Layer 3 of a small transformer language model trained on English Wikipedia (17 layers, counted from 0, width 128). Numbers have three digits each and are written without spaces.
A neuron's activation on a vector x is GELU(weights . x), where the dot is the dot product.

Input weights of the MLP neurons that the questions are about. A number n stands for (n - 500) times 0.0013.
n3: 417696500522558662458324375471373597674656647592579409517569418448496302674480340680575259556448545564457568585546643327483151474504567389543392600702438520670561378578432520615464448358472448645552487439371438603422566503564803424472646474761730557384591594561461358574487597318609412303327067471650523390540618599355454644373475607426579524576506539562507602492588272385562256394276
n5: 414560375334331788399533333472572615937832670429842405599559638426296526425584411496536545474484693233279500643189531488626483467412424486662447512172394292464403829218462529505545476386652544472496654633289370525509382609618451488500582504536642476361487401420343332475675517319723425841675256598743611340579542562355459522590416358481429495274585533270739615491524279604376299545525
n14: 521812178187396505543547418314240505443587746500373524898422655305649655295519483576457468339227659539602500581246320610593320811402725441513241541266575472475382534456520561717314732529632593477237597495405796473514220463782418284273436319356745700660532515654410565385480607483631550522332714686535590531344390663435357465524629468540480563308553558313542563590643412353570329176387
n39: 447708345451555570353328516438436580726535374511663452500600750262422598523567928541370689629543553503446630508304428416442554437557510559538514549732467571443547653506538427539295482477375494560513272686456584608455527421479531565541544352454790466316595686622469465570779564176423393429243516665516500450471619516440369516567535485539578418413554519375424541444607515431402164420462
n44: 169643438420659844406338355504600301558403384737289394656504599458573491293676474520691374460198330444694335582178562406595359584541405545804967672384551205487500374500782320445331522416323743232635417500515848488439415571623469425282719433281491573325394431684591628527678744418389568536567700614670527417646692301450444699338680375520604165641355559509407500480509290593658758318474
n59: 541350543552505531494403488434633486406626559233357278538327724346446418572708504522500558553409489310431457436647604618584655550400496513477733493611365492523580510314298682260646577452734451531338375540504295479749082407172562617537496392465436657306323558387593287731645460461638238524616496746355789347446711470428371557547531549446742655677595331500691650549629382504455538433751
n75: 567618464244500611500570585303389652672342446723703515347451236433516652460679614489606450466304432222484474471311566456653461680470784500541492539571389187472444500569675663359709570634601485374198398560305732331705377528406467318227632555656839930339339601596676417391572483492300536462407339657437607410420487387396542515610849535576432658575514522537484530509340368058406500467488
n94: 557660635405283352367627520338337709458761673500509273493338737365542531619380694433475373481508566479487427460704795596428536516640311515458483708635410491600486378604239428228570627357555409627385430835456443770606401748655504585566346422637522550604518348635479221696510439525478289408461439521427767692370188419313565782299446644588585455474515512680381769107678238233427500435214
n134: 386422467293254739565535516525366811446510354702864329524284692162359301404312554276554555527601529579539345605514411515401417505674598449628673661515581091116433500250165703348429796422256500435586734729329524571393299746428723550496489449417928563230479232839854390505747541181851413377672566495504872529638540458260601662331477437500455565590422379470405491551654253689264672294276
n147: 666454472350364628563454593260614427431657346405234409439397755439173469663450221434831543569406717559296659480628448492637474431509770370521168763543671367405572412346440548476458406543537296537345555875374639568614341431526458631580347271453435554529536217279592223875534500408547467456431496551683645475535375600515425619243659380423573617572507511462646423515303402303440117436669
n160: 604468355512538703546304348267617293650407488443470421552566860211591305566627468459687284280562298440555456425349260626537425621512334500412596539246639330496541490508487636266482514320393665563438576527324613421300481454688504508355641611527438587598734787447584549726523368301443422525389619830765567629925439435417592777481256453426379521447388587362311643491308400538726519455710
n180: 342819302461613453481370415684572604605469570449387403618399362434285496507609629468325407532332481317466524572426547564607224595658148632489534614731733446519487500435506397583602516539663438608214532435358665503504411379225473462474742433504540568627541761342325263535513437504446496242335723469458556399596398333336402702365803626465447591403614500426470686323317380235577441399658
n181: 574439563411517615461643402485628589526487485541511418414483434486374536564528458514595558502483428290443473455480553573451596523577416493547472480602615403479471511412658509293474507409454550479634374401308466498571599543431459588583407546557660561571577452510508515456762518483494452480548545562459496419500378450478451446447517534539529587388478460399453471594490477511640442420457
n183: 648432361395445631483620500521414542391611322539652577678494597342527427321646463408575369259503367551558554532544666228495378817670470583544356464504719246291465572542365505539401585473575439395563492651472382608355414687518459517388405465554525608547609224671558524574372486435413413568549523641497543650414472568349640556328480021484437500406596565618427380409533423558598590357545
n194: 526195290225500640641430531403451414616504313512685208456479798223485397508793334392554500482477443574435377702478604485602622343540646594628512478612530390236566378270727682389591440312573612483409468764432357497449311496885707504527562524522709615363483537606450535652794516276457420456724541707560606551554381467518381716583478360509628665516289479288275504419473451579675210472429
n196: 366445472384387446609060395397557613641681504519330445524463458616460415532568337310478401554429625533446581655578650468750285503568348437693390570339659120576462462314477458580650563640377355333265700682246469359611326563630482640541469530570458583457562445562365307710368591467854647530455560548354527457572343309589640547524664438340520340489660560330733631445493500383581312370445
n209: 403611443558584567367430504539616548266712566503590388521429385572541341573607369500423539543386558368418463488529507632576584472575323500559554517550543506579588541391512544127592447678564584541472552523449525370626440540433471617536339601491594574434478455337456558641467398392408298581566574596462600580471479466482434469454512503458460589453414444411565386437675424525438475442617
n213: 241652195555662682541318382496526316923567394318417527513455610468394610685527845343751496579480617376279572617321362459596327481645475514570260508339692577773472338512617447566491461733238455598480426874490332452424408440414699596471602547694667541362557504403442299729822534451731403543334512625451496294535259414787416485481605575700341467211522500270576473404734496513508484235300
n215: 630756475107451734590713522559392322411833601338419187566397573361331395544382563563680306504478570500795408447575616513577391430617304500626378800440417480456407429309593378407455539454612662639312387735437533508578426409980527541535418125656626598244409318670491161648747491181734491528472310477512680434487283414605408735290500596531657650710714635349683562479646302442327207408363
n219: 516663207198439537249352493590090217671508546765522588633541651472468383309522703591476466267500436345670455481364399287506444361390338472659471670500793334573514436600616360589359581398370596334385554611324540842558595480466866611309566424486716605520500417739443450555739602382754408683306218496541509332660630434320469504618651674547553446579414634479425421448564438522720341371326
n260: 578464402596620656560439365476424470411488334463431393638374531418612720413584625447585678448326314658383577663402546588632296556773259486540585547454653531508444521328609373705270559294512288229327355757434645365557394477487300725577509583427857560548586429813265467608429508415669314298333683917581543423613450434538490481402444534463582123319528511307633784585405431361314492149537
n276: 518457400387571570627294500471241087353452578490283469717265559408387272662641609509891246412402519467808221432306705603574545631703448467538792661417528531693582400392508439412500639640434526265491296711611459672360741413764927481343782574195688623294256504653257330637823411410680505704176454793483681472487309405627402557584346383599618443732559487650754232428355196250532384364394
n280: 575574593297491654387500304471730500357487530777551540447432518459439641506642429681458370533500256562481669331608450423485248476308638545539340397623535404542556491427331458734540536474696348366367523478636400389521528397568614451548667530547547571503438511552549441557716271426556281382473425693583493481555350556620508515530567231590628685497460465717575476624681218531531301331572
n308: 573497497474560593552332465547553800660529487578373630587638608670335497546507500421346532549386429361659450515395530413466480546526700511456326746623585417475511574533316630489378346521456381503604631529423516636449537488648538576290564409204588503515195530346506580707555356340667552674393515554471454588553523188537573598661500396456396538526456371490375317511423404460621509449570
n316: 469441515636352624356463434601433613465393383505490474716258569540581393264575782534610526324397246591713471305492653559500500827699491405870670553401487315780484632582413441222226858247532541230260342619553545595818375685342703449405446453141799650406164428440724202636324415482635469567500597477437630513487467260447500567509500432584882561700596525574642340686585377202373665234421
n330: 622592625660494619430356460179676713913692539824647421452604484386367411418426337680353547446311639353475812639410247587585403481483592558387382622491626491641500345357507884384430439614350402481463370524524671451345234545922547415351356253491583542339482459532374359478593596412556348303219536771607535414559742508476500512473655442442415718338552511449374806319508515208855794539530
n335: 500716441555541681367382388524531570563605322431627434478497446442546247529537650394563441494543480380480632492534522385604486500694215431483403523428487504665672658522585395412407523625464554568585504496446706211442513613357544834520374431466486609385653568371567418644391451193592484472342596490488511495425421226450389375572639564639549642178394564266698589500500566486189604418507
n351: 608722416361441509480512500432363633469827700598454448714380413273433644628317591826500410365516679404599525500386195476581353756583532541564416600352604426516459542515260432440562664523547464556442519346264613618483360642529604391300402233772492658629496633380285427545388343345728633550307446440336655535601324652407480507240546381509654569358626728593550610505797321389385128512407
n352: 516521494472522537509557457435492597470623470506454282456291490573359491537609409580608571624403405516479509481540539410642627520486452500680330633494476373535472592244474500485350465384642529559589439439428467471708602622500305503593685458452494521532491495510462202519387528446604500475494430505424565579545428236550555520410531520376547407585453434415646473484574321365490529409432
n360: 526383448414536561333520265409654591578551373469383204462375557516324443719845550547691723534434477292490505421506618464604655472493434604671210532559477199570466597339410409415321509413670548488507352580216331548522546542591497598604522566549371586648550535247453388524696542517551687570724558605463553466491373414663629561425458379469543415612582509442497460582336539446725366339568
n366: 447469444484453579455570500434386818526591416680726511456489459406462218572649322420690576571249492558342709500421366435706259707512781325321453579704368432404460551416383761571513490513512647473648667474410447549318417470346524422449554420356500612454392544350585397512850766310901462577548339892401525500467668548432460440413424177509589666492343394303410575590565277508071666528520
n376: 371512348320415410673366640513483712518614423457761378412580484415215571687550255391567473508439471609363507717570588204701693442383711529755672673470455308339557456217341268658495511623608455242703266500544572579523447319613559327435249547626639653188438471496525475655622509213679349683659696412348588714488406385456511672574750522278910144500632398271225469350549493433596569487555

Each question shows a token from some text and the vector x that enters the MLP there. A number n stands for (n - 500) times 0.0076.

"al": 586487543576498540500462488473595511559504506488526564487575530533464416582534486449498586718546478392505524495508482612472500440523461500451500403488457476453506501521505508497528395547522491615565519532468447455486546531634476461659515486548516205521504539486502487466577504497388512495746533398508375460491459452488501420548421517490402517338464498500504505479485574507498459684509
Which of these neurons fires most? n5

" Se": 515502536483467438492510480610486531509525592522546641485541511556410538464448527563497557537542573523483510513503397542473533439522566500465427428537439592418501508558459519514428484427439505586546513484485468555448665500614571541644467526473515257596564384482488495450459507538618500430543490367522362514492484527452508434509412494506450493445495500509412517500529632565641420631450
Which of these neurons fires most? n308

"lect": 545516562535495325502457535482378476478501483539474488485541543490460476583521433588684494598544551532462491486569547541465512531494496498629541438512439505436499474525496472616462497523475478414594465458593503507506526504496499409697525520512414093449507564558442435407579479422516502458666518216545446494509620526510513537502444477485474474572500498633519482553411654539345438607449
The most active neuron and its activation: n376, at about 0.35

"\n": 511451508487479454520539518592463501477467527464460508487364487596558501426507514536555480420502483536520475505512480609513447537450528502530568315467517437428505517420504512490570558502507509512437543424500506407503532527546459489626499447478477613553482434508491544425482508695505467527632538503523378493499483585541500220513468449480506548517503500526562485583459647545499493552522
The most active neuron and its activation: n14, at about 0.46

"p": 555384467572511452513481486522569506589539419483531586502633532551575396498484472290577372469583474447454440509528568534470494478441560497552568503430491399428508485562518502596639426444434510494663559596504491457471533519654444448513545491494495297569473474455462518366512498662371492616815568303492463504497476549507505557550390467498430440521454501604469463536408502510489602598531
Which of these neurons fires most? n183

" 31": 516495543481542412514499493562578510507411526459479450490548508508412558541545502496516457539510496687536507496474518462499512410443511501479393349499479635516498488619501515537491469476515491509594465532556475557457553461546502588630490428525496377456490552527499383384446533482524497517545461489451399468504618554543489531574492545461466466512525490394474469603524567505550501567487
The most active neuron and its activation: n39, at about 0.39

" sc": 535392516518519461489497473466544500485409391545472584503564494517654522489488476472558500478494394470518510512554477522471420558569494502561499347598501420542501488609522494526479468449477461418561509479496490538552545442412418486547543540518586418547483562578506597317488512737461499486584484376528385494490530486441514457532572556505509475454477504588451515535359638467656538584492
Which of these neurons fires most? n181

" served": 554550583546465436527583495449523500424520504456498440478517499415489478533556495560464486465616607680512522499503548635452404377542437501494553363412562547510493496525533484452502564504454490520442506462497573423442475487389519540688481458494387157456510546503521514519397497487627498506389533472457458507505482454521510506491561618494521526538511493420557496534508520548423580498465
The most active neuron and its activation: n335, at about 1.6

" r": 549529558536489520506562506514522452446476425504507639499568498565617484454451541546507529462512366510524512508456416542457398440485433502461439375514593510511503497608517475519435456473543489463565493512491491621439578402466521578552488530486375344623532524659535540532507510591521523471551547462551376469501435599454509469558531488512444508479453500606384503519431611535499540552475
Which two neurons fire most, strongest first? n219, n183

"outh": 494475561620507363502514532487531515477549480466435525452519444484412491558483497593516486618488632445477502484421632589498575365489517499476539472549456695514503501430521483532497424524459508605445541478470490445490562470490476508721544451508375112523504552521505519599533505651566575444447517399516385488501508452471499519486559547473527497589477500519394420484460539516388441692504
The most active neuron and its activation: n147, at about 0.25

",": 409533522495495378503479501501526508536544498444534489499434493537487448489497509437446448497611498530500496491552480529482664516521510500429576251450486494471495501454495502515571494524509525494542551504461507521543590478332469555701536555507470353574486484425484507415419469622586471491587290355636476516515566551532501468447419553492499553500487501478506534502567615569418523467444
Which of these neurons fires most? n5

" ref": 535515538471467213535524494506437470501517463482490532486561578457546483542493500384490389450620485685498482521509448516466479514439533499545602366417533605503505503552493507547618586476524459439505434535482522527448570520426505502566488528458521201535499438474550493493527507470386524522620510400493452498516468587451509638610481538509471482608470495489536568553328493452539575578469
Which three neurons fire most, strongest first? n94, n160, n376

"ith": 446442541571513407471505504550493500518617404500436516476549473568387508469462444548510478666508575487455513504541528597490532355408488498500471438590464580563497508374524507505559404524469488421638487492585517442478402506452444468704524565481361310559490627687499519478557486679567451442610510488591421477500563479513503428492525373512474528536438504509402478467453618547441575603510
Which of these neurons fires most? n366

"A": 449483514558513439494458544599584515511523523445514605516573485512488558535453441414462652478460540478439494494481467556500429513467520500487611399562439720492502504504501510466543448524569490608533479462502458462431584441538512427595495474544509316537498465551447555603475495466525446492515612381470363508492636621477483343525409569476476446445510496445508495508575663524459537490580
The most active neuron and its activation: n209, at about 0.32

" after": 488400539565497395479561508520475465536494438492521479464491514511489499485516506473625460496536546529519484491642452520476605514504495501509610308467450647573491494601501546471564495479520503424523493520568512434460451508380508411695518561503527332409505485498512547439570487573436438482565454531480454474499635630495487476468505548529555509578480500442462458498524588578531526530439
Which of these neurons fires most? n59

" S": 489440516489482520490513482520529542531479509496496706503628524487535475458463522423490559368514533558517514502481517474482459503607530498489506330524556590494495494607489495519441474521493504463570544482500476502457545517643547484469481485491512511529516515486458557557488503516610489462566510496553320504504521589504501408512424526511547527407476502478458514478441666553472452590508
Which three neurons fire most, strongest first? n183, n308, n366

" 198": 454574519400504353503576522487499494535353571469446501504504504483571481585465510582583482520506462707584448490433624522505493493447545502540476353423535501526491497606525510513505519516453513456532475469580525564542464469393520518573527426466440314435458614556519473393484498562423526454475525534451411502509568547447493600475514592468529464542520500421546462581499441509464596526491
Which of these neurons fires most? n44

"an": 516521549491466447512482503527559511469449481473453534489531543584405514526490475585456544738577595556495516507523485496511367432472396498509541527524447479429489520484510498504526351524423520544611518503532558512505520480648369453706479433491478271494516635485612486533469505557540665429510518385463378452485481453499494415377450543494494458485528502514514473480487622492413454651498
Which of these neurons fires most? n147

" first": 556436525544498376494495502450512526533482491500541523473514497459577451479552470530624620483562370658496487472497566624464621475542592503462519389608418589496499506542524511453527545411472495565394468513495481498444596495449430469706557502523495135416538511512554452466477533514482511425472474568479462498497648519400494492523450507472550510528483498434438549536517493515428546567460
Which three neurons fire most, strongest first? n366, n39, n59

" b": 509508537527488431506563497471535471504374443512512618506589493470600477463496528424424561452589468459540526502436554459455398510426505503472425334554495544483502497631517497496514489549514477545473485527475468588519478475393471510476500472523568471532501568562574489425488519641529574552438533540458366468495462618485502423565554560500506559525487498561528459500463645468569498514474
The most active neuron and its activation: n75, at about 0.78

" C": 470467494509489482474496486426532524504445524563479706505572485470558506555446510443565612429506483493557508492452544532489481578476549499486495324487472567560501512637471500506453480520485498434441482478504477522502578544518503434456494471497572429576493509457481592394465518553532540517547439502528321509495504617502495427505488545515539511454485502511495496548469636491586515606504
Which of these neurons fires most? n14

" |": 468487482514503423507491480492483500479480532500517494497429525462505514480483500462504491476456493543470531507536568520517553411502533501489488316493481526518497497472499493510517539521529508519526517520454497437516542504483424482770479486492450359512709521492489515420452514550460490522601454409504430489500456569512498568488479482511481473465520497494518512510481573484463522503493
The most active neuron and its activation: n360, at about 0.2

" A": 498433505519489418509526498536564468506514554506512653503602494457464509521459447441502590421498469555494503496441461567484456481534518499463522343494532750498494514563459513481559453541544510580555493516490444564487582445557499492571442465520525430524495484523466517558518481469666445520505521523498357516498562728455497343493425497483495483433504496550463467517547728513516480626541
Which of these neurons fires most? n366

" ": 475522545424507471509538486480467494518476495467440558504563545532623405565512534486585474400474521571497492524498456522511455493487517501505408356458481527385498500607524488533562512465507529513553482487488523624413533491562571453501494419491350337562517488573487499530485549494451544547667463324479362478493547653478500618545419485496455494492493501471538563587463647574458448481414
Which three neurons fire most, strongest first? n183, n3, n14

"in": 553536509452468529538495506478452420456426603449527550510550562452542463614462424657569442698509573517602458485546487622515465531421583501406477576462467522518496497606466480575451433571484500519567538438515503404528470473452422381579460454459624436508523537373580514390352498636392679512462596498511413516478477487489504527386448557493463497510501502550411506484491447468462522598499
Which of these neurons fires most? n14

".": 470481490451484311527491515526385490599499474447467484514468536571486551481528529430449515545490573451468488484563537594484610539573508503562564250379464490458501504456525496492568496548489502493572504489430522562509523483458492530680474567517438387472545446399494490523462485652509505504676512307489447503503521420559494424559488520524502548470483500480543495432531610517501493537494
Which two neurons fire most, strongest first? n196, n360

"aced": 482575610565505534499533488524553459471536486460495558449482482483380595547396525634491474548554582496564540487628423456464474358466430502435498495493524585580502478464498509518357444510419481553612484474528503435489515535522559482652469415478372251445520463405548618428456492663611556440470587398496446521500415507563503506499631533519440500493510495515491502507518521560593559516461
The most active neuron and its activation: n330, at about 0.68

"ent": 540425563572539486491614497594624458470440596478447538489516586565451496575490469510567511655497437525525501520547625548473612402455529497469554463434456449531497484494445494489509457544524472558541513489563430441547473460511549379666507420499408158397453534440497435489458513522526521511502506352500391484500563500535511486536486606484528531487491495631579574491571446452478494517507
Which of these neurons fires most? n59

" and": 493536537571490393491523519530481494562562466410497405467557571499526521558517491452536471477548577519467471482604486492480560533572616501488469270488504477394500503442505513495525536488558509552530566454500462423439488490531570512738496493518537479492503521404437494472548494478463521522583416570513499518501488724498494434479418557499537475423480503511517485481553606526444432488447
The most active neuron and its activation: n194, at about 1.3

"|": 512497502509490500488423516521461481433500532446487438515473485544484492466497483523557492320563527576476540501531458427509464500523545499511520247457388540515505504431518479504524590480516500480560476497516511429546514540439409534596498479496568427496592493491505536526488523590470501476654552418444438482494545666519497294532488460505463533540528496517540493501502460512543529629584
Which of these neurons fires most? n183

" were": 556517531480472587509612505531525484456537496440510413472534473481459573519537462533523568527546556570507514483540424521463484410534389498578515331460467529439491498419532475435469454429517496509562525477489530431404492454426358503690571560534525168592528514460565592388520508542439452478450365651489543481505535698430502536552497579511468496459505501490529523518539523578543472573503
Which of these neurons fires most? n5

"ide": 450498550551498342505525498480526503466496518501438538445528532570410505589531585553592513650483443474406493513495458541489522455450603500497490460492431622589502507401502520526449378557495484536506459458558499411478591506487572513695503553474453147550540502538454507507481500619454547454411575436485403523497511424584512577479498452510314479516494498558526459473451640476542587587444
Which of these neurons fires most? n213

"to": 485486469582515415530477547549461550507604463444420591470559507604436519529502436524545501683523517490389508511566495565487586460469545497446401495572522668555497497480492528531541382560480480624656539506548453512519543522591489459644504513495516200480497550524483534516418491690543461429336392461416393517481490434533516425482425379509421483483496505468468460456433545535445490627470
The most active neuron and its activation: n308, at about 0.69

"es": 531503535456509534510515505524593473549566545524468509499536467504481489533463489489519506732460606537472512498566510666489512369444495498479507450415511551520498474460453509565535376552428469449623528453504514448455567424524406554712556494439413250562555505449490504414539487622555484503344629518539379502498438444513495562536476492507459548435503504527437625473344574504451481615476
The most active neuron and its activation: n330, at about 0.77

" (c": 479478491504506428479427450507443431439477470532439560523514469484716475507471477374472416477554579533588491507514482593483469508573423502468544303571529552530502499628498506550504622517493506472438530435475514499465438507398469471465548513486487327478463587525478587366477489615533617632633490354552419491490435595498493547560508604523541508496489503504524464537535565462583521538472
Which of these neurons fires most? n14

" together": 450483591495503355485538496516504484519495486562514506458499507467386514471469513576608398503570598521485472500551460570488648425458537502536510357591427541471495518389503536507636539499384491505538479431503554391432530508324466513697482528519325284455493406569508506466399494567488473485553524426547486501490590514492497626482584539515526447586486503420535512492414624607588573553466
Which of these neurons fires most? n376

"red": 574578564505492475537548496499514449459461463499595429498571550519505444512484537466614452580584407571497534491550501547460473493463474501463442496607401494571493478431525498461571552502355460599436453530512511534553402497519459538621404565521451293466503576611605438485478500290539499491566476439543520422488502480553497428506433582483482506491489489383662591603489461552444512532437
Which of these neurons fires most? n215

" an": 533532528493492391505530507543457533515548517558521574488476413484545554462514510643535582506506548552468480482406465565462395460548504503508473321518471514497496510579495508489564502453472487576598484444444467535501557474526416509685507548567430409507501520560491531523426502520604519504530358365493464514482506688393519398447428447502524527444493502637404435570563457548440523526466
Which three neurons fire most, strongest first? n351, n3, n366

" ar": 520547514485471414510541505550515459521475392536491586490474503520535512514488506454447552556572525365494503474532485500464389446502386500516511385595521486494500515588524508467528513503488485538554506454422513564451647522390477512653537467514542240603475526540547540487511490681557541533709489399501401497505431449335507374510583610525536484455478504531411451575401601478515532587548
Which of these neurons fires most? n181

"ical": 441495579554529430486520516422575444442481567526436514501429635537597390571498554488522481555503436474514464472465584676480498449483414498519588430424440483458500517530460512472597416477577489586542487460542457537555573496499509512762486448491345172473475603558508517555460496664431494503545665423476444507500469527489508514465468545484509466542459504680576499483438498445388543518501
The most active neuron and its activation: n94, at about 1.5